Layer 4 of a small transformer language model trained on English Wikipedia (9 layers, counted from 0, width 128).
A neuron's activation on a vector x is SiLU(gate . x) times (in . x), where the dot is the dot product.

Input weights of the MLP neurons that the questions are about. A number n stands for n times 0.00081.
n24 gate: -66 43 13 -159 114 10 -34 333 34 -7 238 -133 -124 47 -71 -114 -64 -97 60 -37 -69 42 103 -19 45 -102 14 -34 -6 -34 -137 93 214 -50 -96 -76 208 13 104 62 -70 -18 45 20 -73 14 -83 -105 141 -74 20 122 3 -235 64 -71 -86 97 -36 200 37 11 -23 -238 0 78 -36 -90 -63 111 47 -7 -205 -61 7 113 173 -69 -23 -166 197 7 -96 117 -43 144 -151 -158 57 82 250 -62 204 -74 -50 68 314 -132 -84 -194 72 140 39 -58 -91 -130 -32 -176 225 6 -50 -223 92 -115 -7 143 -66 -90 -13 78 13 7 -43 138 -90 41 31 -80
n71 gate: -86 -172 91 200 -100 20 -111 -173 -20 241 214 -87 -241 13 168 157 30 -54 33 176 265 -305 32 -22 58 -93 148 -193 -163 180 40 -7 -47 -60 -130 -45 -59 101 16 16 70 25 -98 -138 -211 -4 -66 -70 238 88 162 148 90 23 -156 -88 -24 131 -63 100 59 -295 250 79 22 -8 215 249 -7 -215 -145 -75 -135 22 16 87 -28 18 169 -40 -90 -24 45 102 -181 81 -91 139 79 -170 -167 47 -229 8 103 194 209 -56 292 -199 12 170 -95 62 69 79 98 -73 115 8 37 -81 -49 -271 106 108 200 12 81 -50 4 -152 -47 -73 123 85 -153 -106
n73 gate: -43 43 -67 186 208 -80 39 148 44 91 98 -218 26 47 209 -19 269 -126 -107 0 43 -80 243 -142 -118 46 60 208 -87 -32 -48 127 47 -122 -24 -74 153 -220 -8 222 -124 8 -38 -66 -73 -4 -345 -46 -311 241 193 -159 -296 128 -4 4 125 -13 234 8 144 -242 -363 -67 -55 -36 -133 -60 37 145 59 12 134 61 31 104 -27 48 -145 20 -191 4 214 -4 51 19 30 -24 186 -15 115 -23 35 37 153 8 -184 -107 125 26 -50 -122 -57 -54 -46 -33 15 -73 -87 64 163 181 239 50 -186 100 -136 0 57 84 120 -172 -251 -114 65 -213 4 40
n86 gate: 74 94 126 42 -78 168 131 -52 -348 -79 -118 243 97 26 103 -41 45 11 21 -146 140 -65 -122 -193 -229 12 -116 261 106 56 -117 14 -119 -323 125 15 110 -240 -87 -85 62 245 143 -66 -21 105 195 -12 -207 71 32 95 -182 51 245 72 -36 -46 -141 -87 74 -82 107 -55 -33 -144 86 72 171 -207 -63 -71 176 -252 -39 40 67 -33 -180 163 151 -108 93 57 -172 4 106 210 307 50 68 275 -244 -13 -15 101 -102 163 203 -30 -15 -47 -72 29 -130 8 52 -27 -71 30 -93 169 -120 70 -97 196 -66 78 108 -88 70 -76 -20 73 33 -196 -69 -4
n112 gate: -200 55 -270 29 -70 -4 12 -239 0 231 180 179 167 78 -4 155 -133 112 -130 44 -35 316 127 -114 39 8 198 49 -42 93 110 -65 -18 49 -233 68 -100 59 -128 320 265 118 -168 -244 -131 -33 -173 180 80 -261 -12 -127 47 -8 161 61 78 63 -158 -96 8 -149 70 172 -167 -97 35 -15 49 88 53 -28 124 -102 -210 -132 12 -37 105 -89 -62 271 94 -139 -28 -125 127 -237 189 -235 -286 -12 144 144 -133 72 -147 90 -37 -44 -4 64 -12 -62 -74 -54 174 -51 -40 62 45 107 8 -86 115 -41 32 143 144 124 -91 -192 44 128 -129 101 -92 -166
n130 gate: -53 93 146 -169 -143 -3 -24 -31 -142 67 -114 -59 133 -11 52 9 245 68 25 -16 -122 -58 -30 37 -143 -250 -74 -68 -3 210 68 87 -64 -44 -117 -95 0 62 164 -120 -17 183 195 -45 -40 -218 0 0 156 67 124 141 36 60 325 68 -191 -3 -46 -172 36 -88 -19 23 71 -115 29 58 -13 80 -53 -366 -16 -12 80 -245 3 16 -78 145 -100 -125 -48 31 113 85 16 -71 -51 -13 101 -154 50 -71 106 149 3 63 219 164 0 -187 -39 3 104 -39 124 13 17 -58 25 100 80 193 -169 -24 83 -80 -173 16 146 21 -67 -114 -56 -53 46 28
n185 gate: 38 108 -190 -149 31 -14 -156 118 68 37 99 -170 101 -287 -85 13 -81 -161 -278 -121 -118 -78 -208 -46 116 -97 -68 65 68 125 -151 155 -94 56 -14 130 49 10 219 0 171 15 -165 -28 77 -115 -7 -52 -67 -183 4 -112 77 126 252 -150 -76 -53 0 -78 -189 23 14 273 187 64 -58 -20 93 0 -20 162 -120 -74 -214 -29 -53 56 58 182 -175 57 -127 22 -197 76 44 -21 111 -52 -36 160 205 94 -16 128 113 63 -17 173 -90 -19 -75 6 -162 103 20 82 25 -10 146 -212 91 -41 -156 -125 -98 193 17 17 -101 -64 215 106 70 3 172 46
n231 gate: -68 -289 -198 62 0 -56 93 -146 -87 -217 -148 29 0 -86 -33 -33 36 -43 47 -13 34 156 3 19 -13 -37 -63 -101 -126 -288 -74 213 50 -165 -81 33 -124 -24 28 -25 -24 108 69 -23 112 -32 58 81 98 -7 237 96 90 -17 38 35 169 -214 -89 134 -119 -110 -63 41 108 157 -157 20 29 -6 110 -92 -110 -232 68 22 65 328 220 0 92 104 85 -92 287 -27 -66 155 49 104 49 71 148 18 10 88 14 19 206 -109 128 -74 -90 72 -60 -126 13 47 -110 -143 -16 26 -56 -202 67 174 -54 72 -141 -110 129 -95 17 53 -179 35 111 -22
n262 gate: -316 52 -76 42 146 90 101 -98 -236 46 16 -235 -145 -74 74 -19 149 78 265 22 150 209 36 0 265 -87 -138 130 224 24 16 -158 -128 -34 49 205 84 16 -32 -95 119 -76 203 -290 214 -8 142 -126 -4 -8 -92 -8 -120 163 -99 110 258 126 -52 -110 12 71 -62 157 63 142 192 -61 8 -41 -26 -252 -8 15 120 -70 -16 64 4 -109 -4 -256 -37 12 -32 239 42 197 -61 -208 73 -118 -80 -200 15 -85 -60 26 -158 53 193 211 8 147 82 -34 -175 258 8 -35 -170 -90 57 28 -111 -167 48 -104 35 -12 63 -257 -132 -252 -108 49 -118 155
n266 gate: 0 -128 -59 -74 -212 124 -149 -289 15 -74 26 -39 67 237 25 25 60 14 -221 -144 -62 -7 -229 85 -97 -98 -161 226 185 -307 178 133 -108 -63 -95 165 -4 -7 315 19 4 90 -195 -114 77 34 44 51 -49 43 67 -43 -211 106 34 49 -117 -34 15 89 -37 -12 43 63 110 150 125 -21 80 -273 73 37 -101 78 -48 34 -4 197 7 -7 -184 -161 -121 -122 136 -174 64 -201 32 127 -142 226 -122 129 -31 67 63 28 7 61 -167 -44 61 -173 130 81 28 -7 -97 175 80 99 -116 -123 61 158 187 96 144 -11 139 118 122 99 242 -38 85 -82
n306 gate: 81 -139 156 25 120 -52 -189 -40 44 -280 -12 -12 48 21 -80 100 -108 -83 107 62 166 4 -12 -29 -205 -162 16 -12 -4 8 188 186 -247 0 100 107 -328 -119 86 100 39 -247 41 -113 -64 -76 150 245 75 -380 -153 11 -11 93 18 131 220 -62 298 45 -132 21 -103 -51 123 24 -277 56 -59 101 143 -35 61 139 66 244 -124 4 72 107 -182 -55 20 -177 -23 -92 38 24 -152 61 -134 123 -55 -8 29 -54 109 169 58 -34 27 -185 166 -111 53 94 152 11 27 166 52 231 -182 157 286 71 -54 -249 0 272 -31 -38 -31 0 -199 -62 58 -11
n311 gate: -121 54 -17 11 -204 -140 183 -80 -125 -22 -113 122 39 -74 -50 13 39 -3 86 156 41 99 157 -92 -73 -78 66 94 -122 59 -7 -31 -85 -129 -155 42 -24 121 21 -14 -75 137 -13 39 22 -59 -105 13 167 7 100 -3 65 14 -258 -97 105 -145 119 -123 -48 -121 83 83 115 178 60 -39 187 -51 -116 229 -120 25 -48 -13 -140 90 -240 -21 -181 188 88 222 -38 111 -182 -21 20 -54 -111 17 89 131 -261 146 175 -23 83 -4 -20 110 70 110 124 -136 95 -23 138 -46 123 -37 36 225 -177 84 204 -20 -284 -83 10 29 96 32 -100 -228 -60 44
n316 gate: 64 -109 -27 -12 226 66 -107 -236 301 -8 145 -12 -166 -194 -210 32 130 0 40 240 -26 -129 197 -25 126 52 -23 -35 -29 -108 31 -24 49 -25 59 -188 -42 67 -393 16 53 -68 73 -74 249 50 -79 153 -145 -44 351 -231 -41 215 14 -85 -171 -158 102 124 38 -209 244 38 32 -39 41 -51 68 95 -175 49 315 63 98 21 87 -61 22 88 102 39 -285 23 4 -7 -15 -73 -14 149 -73 56 -49 -210 -32 -69 217 -32 18 162 -112 -41 -66 17 -107 100 159 -11 -31 88 -43 123 -43 15 20 -39 68 4 152 180 -34 -227 80 -196 20 -157 109 -123
n24 in: -103 177 0 -327 45 -89 17 213 103 249 41 28 128 165 -79 0 96 -29 -92 -9 -43 -290 -64 -75 -33 50 -31 -127 3 167 -3 -85 90 89 -235 131 95 126 -98 177 40 -28 -84 -48 -22 -86 -20 -83 -223 100 -10 146 43 -37 0 -154 -231 62 -90 -75 -151 -163 23 3 226 -62 -44 0 67 -19 -41 -50 85 40 -37 37 195 -221 10 154 14 -7 7 21 -141 268 75 -200 -42 149 123 -196 34 -47 25 191 37 219 0 -7 56 -188 88 93 20 -53 90 43 0 -72 108 -7 -158 76 59 48 43 -47 -13 160 97 -115 24 -108 -95 -25 -6 65
n71 in: 148 112 25 100 -149 63 48 -19 -30 -62 -40 -61 111 214 -78 31 -156 82 196 -153 -4 102 -26 81 21 112 107 33 -70 41 172 -43 70 -96 -356 0 73 252 -48 -105 127 219 -112 -7 343 172 22 165 -14 -58 7 -42 192 -18 -20 -74 71 -115 -138 -354 178 -121 92 -62 -278 -67 123 -21 -86 -148 -96 26 89 160 -36 0 -58 72 -235 -26 -113 82 53 -26 -33 -39 201 -180 -62 -104 4 -65 37 213 132 70 -84 31 10 248 7 -43 -28 -97 28 -180 -111 -25 88 18 -59 173 49 -72 -154 -100 -170 -156 0 -42 213 -105 33 -72 49 -202 185 78
n73 in: 63 97 -19 4 42 -147 152 54 215 84 42 -135 133 -12 -106 79 -159 213 103 -91 -210 55 140 105 -125 -164 0 -8 58 -146 58 -235 62 100 -58 -57 -38 -82 84 109 176 100 -141 38 -232 151 -172 -7 148 -8 -80 -182 103 240 10 -12 54 116 237 -108 173 -187 48 -15 84 -85 4 25 -78 28 -110 208 -4 -17 15 -108 -294 -25 206 211 -94 238 -124 -27 136 -148 -91 -110 -162 -171 -168 22 174 44 162 -190 -208 -103 128 108 197 8 40 24 4 -48 83 -288 46 -157 79 73 79 -93 -35 31 -154 87 -59 257 26 -28 4 -82 16 -14 157 -168
n86 in: -165 193 -19 -12 -52 115 -129 -143 -166 -144 152 37 -111 -131 -79 -211 201 174 33 7 23 34 51 224 -91 -15 -194 -155 -124 170 -40 49 -186 -125 256 -170 129 -146 98 -60 0 156 138 -8 111 -80 -4 115 -22 -115 -47 -26 -32 -271 61 -8 -152 97 -35 -74 47 -77 277 133 -80 -230 -200 71 26 25 -66 171 95 -78 140 -11 105 -37 133 71 -12 -24 32 393 47 46 -86 141 -70 134 225 -8 -160 -137 -76 179 -58 -22 212 -333 -149 34 -87 179 213 -90 -26 15 180 -4 -88 25 -93 99 48 12 27 241 46 -87 -19 221 152 -121 -16 -110 -72 -241
n112 in: 7 -104 7 -115 -153 27 90 -30 -23 -118 15 149 -36 106 84 -78 -214 124 -177 31 89 123 64 62 -102 -44 -49 53 29 102 -88 128 -10 14 208 270 225 -339 -4 0 -264 -130 165 0 -4 107 37 33 -39 -12 -11 -43 -177 -164 -110 -30 65 53 104 150 93 8 135 -222 35 -34 49 -79 46 256 -74 -52 102 110 22 62 254 -60 -226 -95 116 -137 100 46 0 -95 -54 49 132 -147 102 -159 -22 72 -136 -144 -52 92 42 -4 180 89 -43 -203 -212 -35 160 -179 -19 138 -216 -153 250 180 -108 -8 11 -242 70 69 93 -84 4 39 242 148 -169 -111
n130 in: 57 4 -81 -74 21 -190 144 20 20 -25 31 -20 -22 105 158 -169 -7 -60 -183 -43 -138 67 108 273 -30 11 67 12 -258 59 -28 -119 -18 -88 -195 4 -66 4 78 -120 77 249 37 169 131 -83 -192 125 -48 78 43 146 -53 -38 -4 -165 -24 -87 -119 33 -173 -248 -158 -31 -47 -20 30 223 285 4 -80 19 42 113 46 -117 39 -214 -166 67 0 51 60 255 100 152 146 -43 -365 57 90 15 -159 -58 4 -45 112 106 127 -165 -61 -308 0 103 208 8 -266 -34 -31 191 -51 -17 85 -30 -112 -8 177 -73 -277 -143 -50 -161 163 -12 -97 171 82 254
n185 in: 124 -52 -91 133 62 -93 -88 -14 -124 -364 115 26 63 -57 -41 0 143 186 -4 -55 -121 277 -160 -132 -166 182 -67 -153 -54 -28 118 -75 10 -214 7 10 28 89 -284 40 114 -140 90 61 88 -114 -41 -89 -3 74 -88 -87 -60 -7 -109 60 179 -35 -80 -140 56 -165 -54 67 -110 224 -50 -187 -76 -97 79 101 -34 29 216 -32 115 56 102 -14 -83 -81 341 11 35 -41 125 67 30 -86 -145 93 38 11 -6 -48 -174 214 -72 19 -17 188 98 -208 208 -256 23 34 144 20 -20 -53 83 -3 -90 -71 173 188 34 -78 90 -52 35 18 0 118 39 48
n231 in: -90 -56 -39 -4 62 -61 -220 147 -215 93 -28 41 -24 73 -96 80 -20 41 -70 92 -56 -51 254 -82 -69 101 -204 -191 -20 79 33 -203 94 -30 -83 -74 46 66 -11 76 200 -22 61 83 201 -69 -105 -118 3 -19 -308 -51 141 102 29 65 105 79 -112 0 -151 8 -196 60 46 -140 19 -98 0 -49 163 39 -83 97 155 -113 -158 149 144 68 -33 -18 -210 -65 42 -24 31 107 -205 -90 -264 52 -85 -165 138 -38 -120 296 -93 -46 -69 -38 116 123 -155 -104 -182 -148 135 113 83 -156 -51 80 87 79 35 46 14 171 -38 124 28 -102 298 -86 -153 52
n262 in: -61 25 -105 -11 -56 -92 178 33 147 145 109 -106 -7 110 -60 -99 -45 -25 171 57 161 -171 -58 27 -98 71 -128 -254 -24 11 -55 -20 116 -75 -260 17 29 157 -167 -89 -32 53 87 165 103 148 207 -149 173 -164 76 129 69 -161 13 15 -141 -84 72 -27 -14 0 35 51 121 -59 55 -66 143 -47 -187 188 -236 53 -119 -179 79 122 137 121 -15 99 -56 67 209 -43 -227 -65 62 67 -237 78 -206 165 -222 -77 329 20 -75 32 7 -152 -129 43 -169 110 -31 67 36 -164 -99 -31 -100 85 63 -55 25 115 -64 -32 -233 181 -119 131 105 -14 63 -100
n266 in: 0 36 65 -137 357 -84 65 -154 172 34 -29 -143 31 -31 -154 164 -189 -168 76 -54 57 -157 25 -80 133 -377 26 -40 -208 7 41 -58 40 214 63 -82 94 96 -54 78 -39 -11 186 31 -224 147 14 88 -97 -61 43 -10 43 147 -106 -44 0 138 25 34 82 175 -46 -98 27 -128 220 17 -44 -40 139 11 -77 -16 -158 43 -373 169 -165 -157 142 84 155 -56 -39 145 -136 -25 -7 49 269 -78 -206 -126 0 -200 -54 0 30 12 35 39 98 -7 -74 68 21 -81 47 -59 95 -39 137 163 -149 -55 -79 86 -158 150 121 119 115 265 -52 -30 -53 0
n306 in: 60 277 158 -80 475 26 210 128 109 -98 72 -109 -24 -27 160 157 -27 -122 151 -33 142 3 39 166 -70 -50 7 -69 3 73 -224 -45 -145 -149 -18 -41 104 -145 -69 -92 -142 -121 -48 53 16 99 114 162 31 -61 -115 17 68 25 217 7 88 -75 18 -53 -139 32 -14 -32 -184 -80 31 172 10 13 -68 151 3 -59 -57 -3 21 -13 42 105 48 204 384 126 222 74 -149 -119 -109 60 80 -74 -255 -30 -70 31 -133 84 -30 -35 -85 -66 52 -59 81 -260 -208 -154 94 -45 108 -73 -157 81 -67 73 100 -157 -18 -14 -89 -23 -61 -85 -202 111 116 90
n311 in: 68 175 10 -218 -101 -33 -106 100 120 -242 256 21 -6 46 13 -59 -25 38 134 -91 136 -101 -20 -21 54 78 -56 157 92 -56 104 195 126 62 145 59 -59 -26 -43 128 124 -3 -31 64 -140 -164 -36 -151 -138 -10 89 -41 -60 124 36 -40 151 0 13 -204 78 -116 26 -53 64 40 21 35 37 -133 -80 -16 54 -150 -163 145 216 -89 -115 53 -17 -223 40 24 -206 296 -202 -188 44 -74 -83 -90 62 118 -70 -66 85 114 -6 -183 -87 -120 -89 21 48 -189 -41 211 66 -86 -46 -49 81 16 -122 13 20 -78 -51 32 263 77 30 -105 -92 -108 0 -21
n316 in: -242 -15 11 -75 49 -375 41 125 11 -145 209 249 96 125 -61 162 -11 -101 -109 -31 -118 11 78 55 -36 -18 237 208 79 30 -38 20 -123 74 -103 -35 239 -169 -135 34 177 176 -53 -7 -81 -186 -118 36 -135 -102 82 -122 -122 -207 24 238 118 65 96 -63 196 -70 94 -161 0 -34 264 -36 -11 45 263 59 69 78 -215 -20 -130 -118 -40 -109 181 109 61 -165 -89 -7 158 86 11 -18 -188 -117 -37 221 73 -95 0 98 -49 81 73 136 -65 17 -83 -90 -266 -44 161 -43 -7 -148 43 -131 -104 -219 11 -19 -185 11 48 -4 56 73 89 17 -264 -86

Each question shows a token from some text and the vector x that enters the MLP there. A number n stands for n times 0.02.

"ing": 29 -62 41 -3 52 -37 -54 -2 -34 -21 1 -46 45 0 -46 64 -28 27 -54 -50 -48 -23 -40 -24 -22 -34 90 54 48 12 11 -179 -47 1 -18 7 58 70 4 -60 29 23 -31 203 -59 0 -2 7 13 16 26 3 -63 36 -84 53 -45 163 20 -5 -93 21 13 -60 15 14 5 39 -4 -50 -5 -12 59 41 2 13 -44 -25 2 78 -38 2 -4 -15 -81 123 -9 -20 11 25 -25 -46 -29 56 56 75 -38 94 45 -42 -35 25 10 70 43 21 -29 -41 -24 47 -1 -16 -16 -14 47 -39 -31 -36 29 52 -14 24 -110 11 -58 -26 11 -29
Which neuron lights up most? n112

"ers": 14 5 49 83 122 -105 -79 64 62 24 -20 69 -1 -35 -16 44 -54 1 -4 13 42 -3 -30 -7 20 68 31 49 21 26 -74 -29 -47 14 -24 12 6 10 -73 -5 115 -9 -73 249 -14 14 10 21 1 17 23 72 -77 32 -113 -32 -49 88 -24 -28 17 13 -4 -20 -98 42 35 -41 -84 -37 26 6 38 44 9 -67 37 -39 -21 -22 -49 30 -62 20 -38 47 -1 -7 3 -33 -33 -9 3 -52 -27 6 6 23 -25 31 31 31 1 1 18 57 -50 -106 1 13 11 -19 -71 6 -39 68 -51 -5 51 -50 -32 8 -66 44 61 29 -4 -72
The three highest activations, in order: n316, n86, n71

"og": -39 36 -88 60 22 121 51 -36 1 -13 109 -44 -10 57 46 46 -19 58 8 32 16 -57 -40 150 25 -23 -31 14 -76 -9 19 26 69 18 -17 111 9 30 -35 1 -45 -32 -29 204 -68 -23 -37 42 4 -32 -25 -21 -22 0 13 14 -61 -86 53 -47 -25 20 34 -1 5 -14 18 -9 72 33 -35 13 -77 -50 -68 -41 157 -79 -24 46 1 -29 28 -5 -34 -77 -17 -40 16 32 -14 -11 58 49 33 -1 -24 -32 -18 -5 26 -28 -108 22 -16 40 50 -46 -27 -1 -3 4 2 -71 6 -23 -19 4 -44 54 -55 -53 57 -2 -41 -46 -40 71
Which neuron lights up most? n112

"y": -8 16 -100 150 1 -86 -68 -23 -11 -43 7 -20 41 53 59 44 43 -21 11 -72 16 78 -58 54 67 -48 3 -33 -32 -54 50 -24 -45 -55 -30 62 11 80 -105 -45 66 -27 130 170 -43 -46 -93 -41 8 8 -33 -20 -25 8 81 8 57 117 -88 6 -18 -3 14 9 6 -10 -56 5 -11 20 -36 -24 -26 80 -24 -25 -14 -31 7 -58 39 -10 -64 47 -42 -15 7 20 -51 100 -32 -15 19 -41 70 19 -53 -22 -11 36 29 -16 50 34 58 23 -72 -10 -3 29 -71 -42 4 33 30 -25 68 -28 -34 -20 9 58 2 1 -32 62 11 -61
Which neuron lights up most? n130

" J": 3 -3 -118 -54 -18 21 -19 -34 -24 25 -3 56 50 17 1 16 -43 -41 22 -2 37 -62 -55 75 -59 -78 -2 59 16 -13 12 13 61 2 -16 -78 43 48 -20 16 -9 -14 -49 344 32 -10 78 -56 31 32 7 38 -2 -17 4 -12 -8 -94 -27 -47 25 10 -23 34 27 -35 -95 26 74 39 -46 51 -39 16 42 38 -34 -81 -3 -18 39 -24 -34 19 -17 -26 50 69 21 -56 -35 8 0 -12 36 56 34 2 36 -49 61 52 34 48 -17 5 -36 -21 -16 17 -23 9 1 -45 40 -4 -43 -31 -65 -2 -48 -30 -31 -78 15 16 -7 8
Which neuron lights up most? n266

"is": 75 -17 -37 27 62 -68 0 -29 28 24 -89 78 -23 -75 10 15 -105 -80 -29 11 19 -50 -17 -14 50 6 41 -4 13 -20 11 -71 -75 33 -28 13 -3 43 -34 46 112 -72 48 104 8 -20 5 -6 25 21 14 41 -70 67 -30 -34 -46 17 -103 64 15 22 60 45 -18 -39 -51 50 -52 -62 67 31 54 161 51 -115 -120 14 -13 53 52 89 -41 37 -58 -7 49 53 -26 24 15 -53 52 -2 4 44 10 -3 -45 -15 41 79 22 -64 -68 28 -68 -22 -26 -52 4 -27 34 -75 -54 23 53 -9 36 -34 -5 9 55 -9 -32 -60 -24 32
Which two neurons fire most, strongest first? n316, n86

"ant": 37 138 -79 -65 -5 77 3 -4 16 45 -18 84 60 -50 42 76 -22 80 0 -44 -5 -32 26 65 13 76 -84 25 6 -17 112 -75 -37 60 -59 -26 -50 18 -12 8 -101 -9 -52 101 32 46 11 -3 1 4 19 10 -144 6 36 22 49 -17 -48 -11 66 -38 49 60 -66 55 -5 -12 24 -63 36 -3 -22 -44 -116 -51 69 -65 -17 -53 -105 88 -53 -2 -16 66 0 4 37 47 71 -28 -17 25 40 44 -28 4 -91 -22 -22 14 -4 17 35 -73 -21 -39 21 -30 27 -54 6 10 48 -39 31 -56 -53 51 77 -58 -21 -29 -47 4 -3 6
Which two neurons fire most, strongest first? n311, n231

"in": 14 -3 -48 26 7 -11 47 -12 -2 -61 9 -64 -88 64 -2 39 -51 -22 21 7 -68 -6 -42 2 -44 -12 75 2 -28 40 -68 5 46 -43 -6 35 56 24 -103 67 -20 -34 11 154 65 -5 -10 16 -30 63 -11 -3 -69 13 -56 -70 20 -24 49 3 -16 -30 -24 -81 15 35 5 130 118 7 20 11 40 65 15 58 57 18 -28 -24 20 -31 14 78 -50 111 52 79 -2 -110 7 -70 -21 27 -49 -15 55 23 -28 -110 3 78 22 68 5 -106 -62 -20 -54 108 -45 -63 -29 26 76 22 -49 -57 -40 -36 -23 -19 21 -47 -12 -3 -25 22
Which neuron lights up most? n311

"and": 14 -16 -17 44 -27 -73 17 -24 71 67 -4 34 -11 -56 8 74 45 21 -27 21 -79 -53 -52 11 49 72 -121 50 -17 29 -4 -110 -5 56 -19 68 -24 3 80 -68 5 43 -36 171 6 -43 -17 -51 -10 38 23 3 -22 -23 -7 -39 4 0 -34 70 -11 -59 -13 3 -8 -67 -2 33 30 -12 37 -15 56 107 -130 16 59 44 1 5 51 -83 10 2 142 34 -2 -38 -19 11 -97 -50 36 21 75 -26 92 48 -76 24 -25 -54 -24 100 -105 17 -4 -55 1 1 -46 -43 -25 61 39 11 -16 19 -37 -46 -35 -63 48 -7 -4 -13 -14 -15
Which neuron fires most, and how strongly? n316, at about 0.66

"ra": 54 17 -50 -2 -85 78 -30 11 -10 7 -32 19 -86 49 56 13 -2 -77 35 -67 133 32 45 -21 66 -5 -26 -54 -44 20 -85 8 10 -70 5 128 15 17 40 24 48 -8 -41 119 13 42 -21 -18 2 -76 37 -26 -14 114 47 5 -1 4 -24 23 -25 -17 -39 -11 -1 71 -35 -7 -11 82 7 -19 61 95 -5 48 -32 -12 3 -6 42 -58 -30 -26 -42 -5 31 -15 -38 31 -42 -17 -56 137 -35 -72 -2 -21 96 17 -31 74 -43 39 -24 -24 -139 -61 101 34 -67 5 25 -8 -7 -15 -59 21 -101 -27 -46 1 -105 15 -5 -9 27 23
Which neuron lights up most? n262

"ent": -27 16 -46 -45 98 36 64 -36 -28 25 34 7 92 15 -28 25 41 -19 5 -72 -6 -24 -34 39 -39 71 -53 21 30 61 15 14 -36 75 -47 10 -20 95 68 -28 -8 -59 -64 117 45 38 20 -18 36 -58 -71 -27 -128 6 -25 -47 30 53 17 -35 -45 -5 -8 33 -4 9 -1 19 -21 -114 -49 -15 21 58 -42 -12 -25 28 -123 -23 29 109 -11 -70 41 27 -83 -58 -78 48 44 -8 0 81 -5 12 12 128 -73 -19 -1 68 -97 11 70 50 -97 40 -14 -29 -24 -60 -45 21 -29 -20 69 -5 53 -28 17 -23 1 -38 -11 0 105 16
Which neuron fires most, and how strongly? n262, at about 1.7

"et": -48 -44 -48 2 22 46 -65 99 16 -50 6 -8 4 94 -5 47 64 -123 -83 -58 90 -5 -19 7 1 -32 98 -17 16 12 -60 -47 -35 -92 23 60 53 -43 -9 -48 29 -13 11 160 -28 -33 -75 -8 64 -49 -40 -13 -90 77 8 4 55 19 23 -114 -2 -43 52 54 -16 -22 -61 42 -70 -61 13 0 19 58 8 -64 -72 43 -17 -41 -46 -16 53 57 -41 64 -27 -9 -100 -25 15 17 -6 100 39 20 15 4 32 7 43 -34 85 -54 32 -40 -79 42 12 -58 37 20 53 4 2 -16 46 79 64 -58 20 -33 -32 -6 53 11 37 -12
Which neuron lights up most? n185

"am": -6 -37 -105 -5 -23 35 -75 0 -45 20 -1 -5 45 41 -53 42 49 -15 25 -61 4 8 86 -5 4 60 -23 7 -35 -21 -18 -59 -42 -12 -73 -4 12 -37 -4 -56 -16 12 39 256 13 11 8 -43 87 58 -17 53 81 106 -3 -51 17 -77 -80 -29 5 51 -8 -62 -31 -98 -2 -69 14 -61 11 -12 52 31 11 -27 51 43 -18 -3 42 -73 -22 114 25 29 -48 82 17 41 44 53 -27 -57 10 56 -110 52 -81 31 -23 -6 -64 15 23 -37 -58 19 6 -10 17 7 -60 34 -50 14 18 41 3 -38 38 26 45 -30 -56 -12 49 -14
Which two neurons fire most, strongest first? n86, n231

"ime": -37 73 -42 -2 77 23 -95 31 -5 -34 -25 -26 -61 23 -28 -107 -8 70 12 -20 1 -74 40 48 143 42 2 6 68 -54 57 -59 -7 -62 -31 -73 -45 -18 -73 -32 -10 -82 -5 249 -52 4 -86 81 11 -11 -13 -3 -22 27 -34 23 0 78 -37 29 2 18 30 47 -61 7 12 -13 -24 -9 27 40 42 -20 14 -8 7 -23 1 -26 -20 27 25 57 -54 -63 32 -60 15 4 32 -84 -40 18 -11 -11 -1 6 40 -74 1 -10 112 4 -3 35 -79 -94 -8 43 30 -13 46 -9 7 -82 -7 35 37 34 38 -17 -20 64 -30 79 19 42
Which neuron fires most, and how strongly? n262, at about 0.22

" ": 40 -44 -39 25 32 -44 -25 58 17 -14 -46 67 -24 -67 -25 101 -18 -45 0 -14 4 8 3 12 4 19 11 -20 -10 35 -59 -45 18 34 -4 30 -31 3 -35 30 -69 29 -68 373 28 -11 -25 37 -17 20 37 6 54 -57 -158 2 19 -16 -36 19 -29 -5 75 50 -22 31 -72 -10 24 -29 -71 -20 -19 57 -39 5 16 72 42 16 2 32 -54 0 34 -54 17 -9 -10 -11 -55 -28 -13 -39 -6 -15 11 60 23 -20 2 -4 6 11 2 -10 38 -64 -29 -1 -1 -30 40 -2 0 6 -12 -24 19 8 21 -32 -62 40 34 64 -65 0
Which neuron lights up most? n231

"ord": -77 -48 -80 27 -29 -58 -23 48 -3 -39 11 61 -17 65 3 45 64 -61 -33 64 -55 -44 -3 6 13 34 -52 70 -21 -17 5 -43 -90 -35 -62 39 23 -41 -9 -30 33 25 -30 108 3 -45 -28 12 -4 9 13 8 -65 -120 49 -30 22 40 -145 87 -42 49 -5 70 66 -8 48 37 61 -45 84 -25 -31 -7 -62 -63 3 54 -26 -62 90 13 -54 50 5 -15 -86 82 27 44 47 -2 8 44 -8 -22 25 52 56 64 51 -9 -14 -6 11 -32 -72 -48 87 -1 -22 -93 3 35 1 -126 -35 28 -49 -12 60 -42 8 -2 12 125 21 54
Which neuron lights up most? n231

" A": 15 34 -14 -33 -1 -34 31 -3 -19 17 -59 -36 -141 57 -7 -36 10 3 -37 -38 -20 -32 -51 -18 44 -61 2 59 9 32 1 -26 22 21 -7 -13 -18 9 -5 40 40 63 -30 351 10 17 23 -53 63 -24 68 -79 -48 40 -55 70 -9 -73 -33 -13 1 9 -22 20 32 40 29 13 56 97 -18 26 -25 -43 51 89 -80 -32 39 16 34 -59 -54 14 21 -10 55 1 -78 17 -44 -11 -60 -13 17 20 30 -8 31 -3 -38 28 29 -15 7 3 -63 36 35 21 -38 11 -51 -34 -15 5 -24 -57 51 9 -36 14 -36 -34 -33 27 20 -43
Which neuron lights up most? n112

" the": 67 -7 29 19 15 -22 -18 33 -6 -54 -8 65 -24 -29 -6 71 -9 -16 -11 -79 -49 4 18 -5 -7 -19 50 -2 -21 44 -32 -44 -18 37 -27 -18 -59 25 48 22 -46 -15 24 332 9 -23 44 21 -95 79 38 -47 9 54 -14 -4 -21 71 18 -52 -43 6 2 18 -31 -80 -150 -33 60 51 99 33 47 52 -14 94 -19 13 -11 16 6 17 -61 -8 10 16 27 -33 -70 9 36 -38 16 1 16 0 -46 -12 54 -18 -52 10 -25 -80 -20 -5 2 -22 -12 -6 6 -16 -23 -2 -87 -94 40 34 39 -15 -46 -30 31 -15 25 5 22 -34
Which neuron lights up most? n73